Layer 3 of a small transformer language model trained on English Wikipedia (8 layers, counted from 0, width 64).
Take only the direct path to the model's output, skipping the later layers: a vector added to the residual stream pushes a token's score in proportion to its dot product with that token's output vector.

Output vectors of the tokens that the questions are about. A number n stands for (n - 128) times 0.018.
"use": 125, 131, 176, 161, 109, 126, 100, 69, 115, 55, 129, 110, 96, 6, 177, 119, 148, 114, 144, 124, 128, 100, 94, 128, 125, 145, 118, 134, 114, 110, 111, 136, 141, 127, 159, 152, 128, 118, 118, 134, 158, 141, 112, 155, 138, 95, 62, 121, 174, 156, 105, 163, 56, 144, 174, 60, 126, 102, 189, 71, 104, 86, 148, 163
"ange": 127, 142, 159, 154, 129, 120, 170, 170, 154, 134, 202, 86, 205, 124, 121, 111, 145, 83, 136, 67, 119, 112, 130, 124, 134, 159, 126, 159, 123, 109, 145, 103, 162, 95, 132, 111, 89, 201, 157, 106, 103, 148, 99, 154, 112, 84, 132, 101, 154, 159, 58, 101, 133, 149, 150, 125, 56, 116, 191, 160, 99, 122, 142, 87
" Binomial": 174, 110, 177, 155, 87, 176, 43, 177, 109, 208, 162, 76, 170, 124, 213, 90, 114, 46, 172, 138, 28, 169, 198, 100, 165, 139, 204, 146, 168, 162, 182, 88, 104, 128, 165, 99, 128, 122, 130, 152, 148, 160, 61, 212, 183, 137, 86, 182, 117, 169, 58, 60, 88, 146, 142, 77, 158, 152, 101, 121, 71, 94, 102, 87
"t": 112, 145, 119, 119, 79, 129, 126, 86, 138, 103, 223, 169, 124, 118, 131, 117, 113, 115, 116, 92, 157, 105, 112, 134, 119, 136, 146, 38, 139, 161, 101, 190, 108, 182, 150, 127, 92, 101, 156, 145, 83, 141, 103, 117, 120, 113, 130, 83, 135, 157, 129, 123, 175, 194, 82, 153, 152, 129, 132, 128, 128, 96, 186, 119
"dis": 117, 136, 193, 152, 86, 151, 153, 187, 91, 117, 154, 140, 91, 130, 123, 133, 100, 92, 129, 110, 140, 132, 165, 130, 129, 140, 122, 85, 107, 134, 84, 102, 122, 171, 114, 127, 130, 107, 177, 131, 145, 166, 88, 160, 132, 140, 85, 108, 134, 126, 118, 97, 167, 135, 166, 114, 177, 208, 106, 63, 116, 107, 182, 132
"hen": 157, 137, 145, 132, 149, 87, 114, 195, 95, 105, 184, 109, 75, 97, 159, 146, 123, 133, 107, 93, 82, 125, 101, 122, 120, 88, 167, 151, 78, 156, 130, 137, 119, 114, 179, 62, 109, 106, 156, 98, 117, 176, 118, 90, 186, 88, 128, 103, 150, 195, 152, 76, 120, 142, 134, 122, 82, 105, 115, 184, 124, 124, 181, 147
"tes": 122, 119, 170, 117, 89, 159, 86, 90, 156, 160, 205, 124, 120, 66, 165, 134, 125, 87, 127, 90, 136, 122, 147, 120, 122, 118, 210, 81, 121, 168, 106, 121, 62, 173, 172, 147, 114, 145, 132, 114, 114, 154, 103, 169, 154, 105, 101, 105, 127, 104, 75, 102, 176, 114, 111, 152, 96, 173, 131, 94, 114, 84, 175, 170
"oir": 135, 123, 141, 128, 184, 103, 148, 207, 137, 144, 118, 103, 96, 94, 209, 76, 72, 128, 146, 127, 122, 130, 82, 126, 139, 149, 100, 176, 116, 147, 163, 53, 174, 152, 133, 150, 100, 115, 116, 87, 156, 183, 113, 144, 141, 115, 69, 169, 122, 126, 68, 47, 60, 213, 129, 114, 131, 108, 118, 116, 127, 150, 127, 184
"ly": 127, 160, 110, 70, 136, 142, 200, 157, 102, 94, 155, 69, 147, 149, 117, 148, 132, 165, 111, 162, 143, 113, 172, 133, 117, 128, 142, 113, 123, 141, 96, 82, 157, 176, 204, 103, 144, 78, 153, 96, 137, 132, 98, 125, 110, 100, 126, 151, 72, 104, 111, 54, 156, 125, 95, 146, 188, 140, 126, 159, 141, 78, 139, 69
"disambiguation": 100, 188, 128, 193, 188, 149, 102, 134, 145, 211, 192, 76, 99, 15, 131, 82, 126, 85, 228, 192, 79, 141, 131, 126, 153, 115, 158, 103, 107, 91, 148, 81, 203, 107, 182, 87, 75, 190, 131, 121, 154, 161, 101, 136, 92, 158, 97, 119, 142, 120, 45, 49, 124, 106, 199, 40, 158, 244, 142, 78, 67, 113, 162, 81
"ished": 151, 208, 137, 141, 216, 83, 155, 184, 168, 150, 150, 75, 184, 106, 182, 132, 135, 160, 176, 127, 176, 127, 52, 120, 136, 74, 152, 68, 174, 134, 229, 97, 160, 110, 83, 135, 50, 130, 195, 113, 177, 149, 118, 120, 91, 149, 109, 134, 135, 176, 113, 130, 76, 136, 125, 90, 134, 130, 120, 89, 99, 137, 114, 77
"uation": 189, 136, 216, 127, 154, 121, 123, 220, 52, 88, 183, 75, 117, 85, 208, 60, 163, 147, 167, 154, 98, 140, 102, 119, 129, 125, 120, 157, 106, 107, 141, 91, 78, 159, 140, 150, 114, 132, 152, 131, 177, 142, 121, 196, 188, 119, 141, 155, 83, 147, 80, 112, 107, 166, 172, 79, 146, 143, 147, 113, 125, 123, 142, 138

Each question shows what one neuron of this layer's MLP adds at an activation of 1. A number n stands for (n - 128) times 0.0044.

n100: 124, 153, 108, 135, 150, 111, 120, 116, 146, 147, 189, 134, 145, 137, 140, 61, 116, 148, 129, 167, 131, 138, 161, 159, 90, 131, 81, 143, 130, 118, 74, 129, 142, 139, 144, 157, 156, 130, 157, 73, 151, 175, 127, 81, 159, 187, 147, 126, 127, 132, 113, 88, 74, 157, 123, 72, 118, 140, 135, 124, 196, 175, 127, 125
Which two tokens does it push up most, strongest first? "oir", "disambiguation"

n104: 176, 194, 106, 133, 140, 94, 104, 144, 176, 144, 123, 157, 93, 116, 183, 156, 119, 146, 161, 137, 124, 136, 134, 104, 116, 124, 106, 147, 128, 102, 97, 126, 133, 116, 115, 127, 103, 153, 160, 73, 106, 145, 151, 112, 127, 129, 116, 111, 140, 164, 148, 132, 156, 135, 121, 167, 134, 145, 133, 86, 93, 117, 79, 110
Which two tokens does it push up most, strongest first? "ished", "disambiguation"

n27: 156, 93, 171, 135, 134, 115, 138, 125, 111, 138, 102, 124, 108, 117, 148, 125, 115, 120, 125, 125, 151, 120, 103, 53, 120, 149, 130, 94, 119, 175, 123, 155, 135, 161, 128, 152, 93, 124, 114, 46, 169, 169, 132, 85, 94, 137, 128, 148, 129, 142, 90, 131, 116, 108, 157, 145, 131, 79, 144, 165, 82, 146, 129, 106
Which of these tokens does it push up most? "oir"

n80: 187, 151, 132, 129, 166, 108, 132, 145, 155, 136, 89, 117, 119, 141, 118, 163, 147, 112, 100, 133, 134, 100, 88, 120, 155, 134, 94, 128, 103, 157, 122, 140, 118, 104, 134, 137, 142, 127, 109, 145, 111, 45, 141, 92, 164, 122, 143, 117, 119, 137, 129, 132, 128, 98, 145, 152, 104, 158, 133, 85, 137, 130, 134, 160
Pushed down most: " Binomial"

n122: 129, 119, 155, 158, 115, 123, 121, 166, 112, 122, 118, 106, 112, 105, 126, 102, 128, 142, 177, 119, 121, 120, 130, 218, 141, 116, 94, 128, 117, 141, 127, 118, 127, 126, 110, 178, 99, 150, 92, 140, 117, 179, 107, 172, 153, 123, 167, 113, 124, 107, 116, 113, 106, 151, 151, 132, 96, 99, 168, 101, 99, 121, 142, 156
Which two tokens does it push up most, strongest first? "uation", "oir"

n107: 116, 121, 122, 151, 71, 75, 116, 135, 122, 114, 107, 114, 96, 111, 145, 124, 94, 101, 121, 96, 152, 139, 86, 173, 185, 185, 121, 144, 149, 117, 96, 129, 142, 94, 116, 116, 100, 117, 114, 124, 140, 163, 164, 129, 112, 119, 141, 124, 146, 121, 143, 129, 168, 90, 122, 161, 156, 143, 132, 129, 115, 135, 133, 100
Which of these tokens does it push up most? "dis"

n39: 132, 124, 131, 140, 123, 153, 109, 122, 132, 115, 137, 124, 161, 95, 133, 120, 109, 133, 115, 140, 123, 164, 195, 90, 175, 112, 132, 124, 162, 151, 156, 153, 121, 145, 124, 132, 91, 147, 144, 124, 148, 152, 169, 118, 122, 105, 106, 112, 103, 114, 117, 152, 114, 139, 189, 135, 140, 150, 139, 155, 147, 148, 128, 177
Which of these tokens does it push up most? " Binomial"

n44: 110, 149, 134, 123, 122, 96, 89, 135, 149, 160, 147, 113, 126, 93, 125, 140, 108, 149, 107, 134, 106, 137, 85, 139, 162, 129, 149, 133, 145, 132, 115, 122, 135, 163, 133, 122, 75, 111, 62, 130, 120, 114, 123, 121, 140, 153, 124, 119, 104, 108, 91, 91, 104, 187, 113, 145, 125, 114, 94, 109, 116, 178, 114, 137
Pushed down most: "dis"

n3: 104, 146, 133, 129, 92, 123, 83, 90, 132, 179, 129, 174, 135, 162, 151, 126, 110, 149, 136, 97, 139, 119, 108, 131, 130, 128, 147, 135, 135, 74, 137, 105, 162, 117, 165, 128, 137, 99, 140, 142, 111, 153, 106, 144, 120, 150, 160, 159, 101, 180, 115, 151, 100, 133, 113, 124, 185, 120, 149, 172, 126, 138, 135, 102
Which three tokens does it push up most, strongest first? " Binomial", "t", "ished"

n35: 126, 172, 150, 152, 134, 173, 128, 161, 153, 130, 137, 99, 135, 133, 161, 113, 117, 175, 111, 137, 108, 121, 106, 89, 126, 138, 106, 156, 136, 135, 124, 102, 151, 140, 133, 69, 107, 105, 118, 143, 84, 49, 180, 134, 147, 133, 146, 137, 113, 140, 86, 153, 123, 127, 111, 123, 139, 123, 171, 121, 172, 137, 155, 166
Which two tokens does it push up most, strongest first? "uation", "oir"

n28: 131, 101, 116, 96, 135, 103, 145, 110, 149, 93, 149, 111, 132, 127, 148, 120, 107, 132, 122, 132, 129, 151, 144, 188, 121, 118, 158, 129, 119, 134, 105, 116, 155, 107, 130, 154, 145, 125, 117, 175, 95, 142, 112, 134, 160, 150, 121, 88, 108, 146, 106, 150, 137, 67, 98, 138, 137, 185, 118, 157, 137, 117, 122, 104
Which of these tokens does it push up most? "ly"

n85: 115, 133, 115, 145, 145, 106, 117, 154, 159, 127, 104, 151, 114, 166, 151, 144, 111, 124, 100, 144, 125, 167, 150, 148, 173, 149, 147, 115, 99, 142, 154, 122, 166, 77, 143, 115, 111, 110, 161, 152, 119, 105, 160, 138, 129, 132, 125, 137, 151, 115, 203, 128, 99, 156, 112, 176, 130, 156, 113, 172, 132, 163, 142, 147
Which three tokens does it push up most, strongest first? "hen", "oir", "ished"

n15: 172, 198, 111, 104, 135, 158, 63, 123, 70, 101, 99, 100, 171, 135, 104, 127, 131, 149, 108, 66, 130, 88, 139, 89, 80, 143, 93, 101, 118, 126, 115, 83, 140, 123, 129, 127, 109, 164, 88, 120, 140, 155, 73, 125, 151, 139, 152, 100, 118, 109, 129, 86, 115, 136, 92, 144, 112, 145, 121, 129, 146, 143, 122, 120
Which two tokens does it push up most, strongest first? "ly", "ange"

n10: 144, 167, 129, 101, 106, 112, 141, 102, 137, 179, 118, 104, 85, 133, 141, 152, 144, 168, 116, 166, 150, 141, 129, 80, 80, 135, 112, 135, 110, 174, 111, 115, 117, 138, 142, 130, 121, 122, 95, 161, 109, 94, 132, 128, 101, 108, 159, 156, 149, 134, 151, 129, 98, 174, 148, 118, 128, 108, 129, 135, 174, 139, 159, 113
Which of these tokens does it push up most? "ly"

n71: 57, 115, 126, 85, 121, 121, 146, 89, 104, 164, 127, 93, 153, 139, 136, 146, 125, 116, 131, 145, 119, 163, 140, 149, 200, 60, 116, 78, 140, 152, 95, 129, 111, 155, 92, 123, 77, 134, 129, 132, 154, 108, 163, 154, 86, 108, 137, 116, 138, 87, 119, 125, 99, 106, 134, 122, 144, 121, 114, 169, 97, 112, 130, 191
Pushed down most: "hen"

n34: 104, 78, 107, 141, 121, 122, 104, 106, 150, 131, 118, 116, 134, 138, 109, 141, 144, 100, 138, 99, 132, 171, 110, 109, 88, 116, 130, 81, 140, 194, 92, 98, 126, 126, 126, 102, 89, 121, 115, 110, 115, 112, 129, 143, 141, 117, 140, 150, 163, 88, 141, 158, 137, 98, 94, 125, 101, 143, 173, 92, 71, 124, 142, 136
Which of these tokens does it push up most? "tes"

n119: 77, 100, 161, 133, 119, 144, 152, 115, 130, 110, 142, 127, 161, 147, 147, 98, 123, 138, 149, 136, 132, 150, 159, 116, 145, 170, 183, 123, 163, 121, 167, 119, 82, 139, 106, 82, 147, 121, 126, 127, 103, 97, 141, 122, 129, 146, 154, 142, 131, 134, 109, 180, 126, 140, 106, 129, 130, 126, 105, 148, 121, 191, 79, 160
Pushed down most: "disambiguation"

n101: 108, 160, 93, 140, 146, 109, 139, 131, 137, 121, 136, 120, 131, 103, 186, 134, 120, 114, 158, 178, 114, 147, 137, 117, 164, 116, 178, 160, 130, 133, 98, 101, 94, 115, 102, 127, 101, 99, 120, 167, 110, 131, 168, 116, 115, 75, 106, 173, 142, 128, 136, 152, 97, 149, 130, 133, 144, 116, 135, 108, 171, 162, 145, 153
Which of these tokens does it push up most? "oir"

n81: 129, 139, 166, 124, 122, 121, 164, 138, 160, 135, 119, 105, 130, 129, 187, 143, 153, 116, 129, 153, 126, 132, 94, 180, 107, 161, 147, 130, 143, 120, 130, 135, 106, 123, 113, 168, 114, 125, 121, 140, 188, 134, 116, 84, 148, 125, 107, 99, 82, 151, 154, 114, 172, 120, 111, 132, 104, 127, 147, 132, 112, 135, 99, 113
Pushed down most: "disambiguation"

n98: 142, 91, 167, 87, 136, 166, 106, 163, 104, 130, 127, 130, 115, 185, 122, 120, 131, 166, 113, 142, 85, 80, 130, 94, 96, 126, 152, 144, 138, 157, 138, 148, 158, 103, 136, 119, 120, 149, 116, 192, 152, 118, 108, 152, 150, 148, 136, 115, 135, 111, 96, 95, 116, 124, 120, 137, 104, 109, 158, 128, 144, 141, 117, 86
Which of these tokens does it push up most? " Binomial"

n102: 138, 167, 114, 112, 109, 135, 112, 166, 127, 106, 89, 110, 132, 97, 104, 149, 144, 88, 145, 155, 125, 124, 104, 100, 134, 152, 110, 109, 148, 120, 97, 146, 134, 90, 112, 88, 158, 135, 178, 97, 184, 128, 131, 105, 90, 131, 100, 138, 93, 133, 160, 133, 127, 113, 104, 119, 125, 144, 146, 109, 136, 151, 155, 125
Which three tokens does it push up most, strongest first? "ished", "disambiguation", "dis"

n115: 134, 114, 104, 145, 102, 139, 128, 120, 155, 156, 120, 129, 106, 71, 116, 118, 108, 140, 128, 120, 127, 146, 186, 138, 164, 148, 65, 144, 122, 170, 113, 135, 170, 139, 130, 132, 77, 137, 98, 156, 121, 139, 122, 103, 96, 159, 100, 123, 122, 115, 134, 92, 114, 157, 143, 129, 128, 124, 147, 145, 87, 196, 146, 119
Which of these tokens does it push up most? "disambiguation"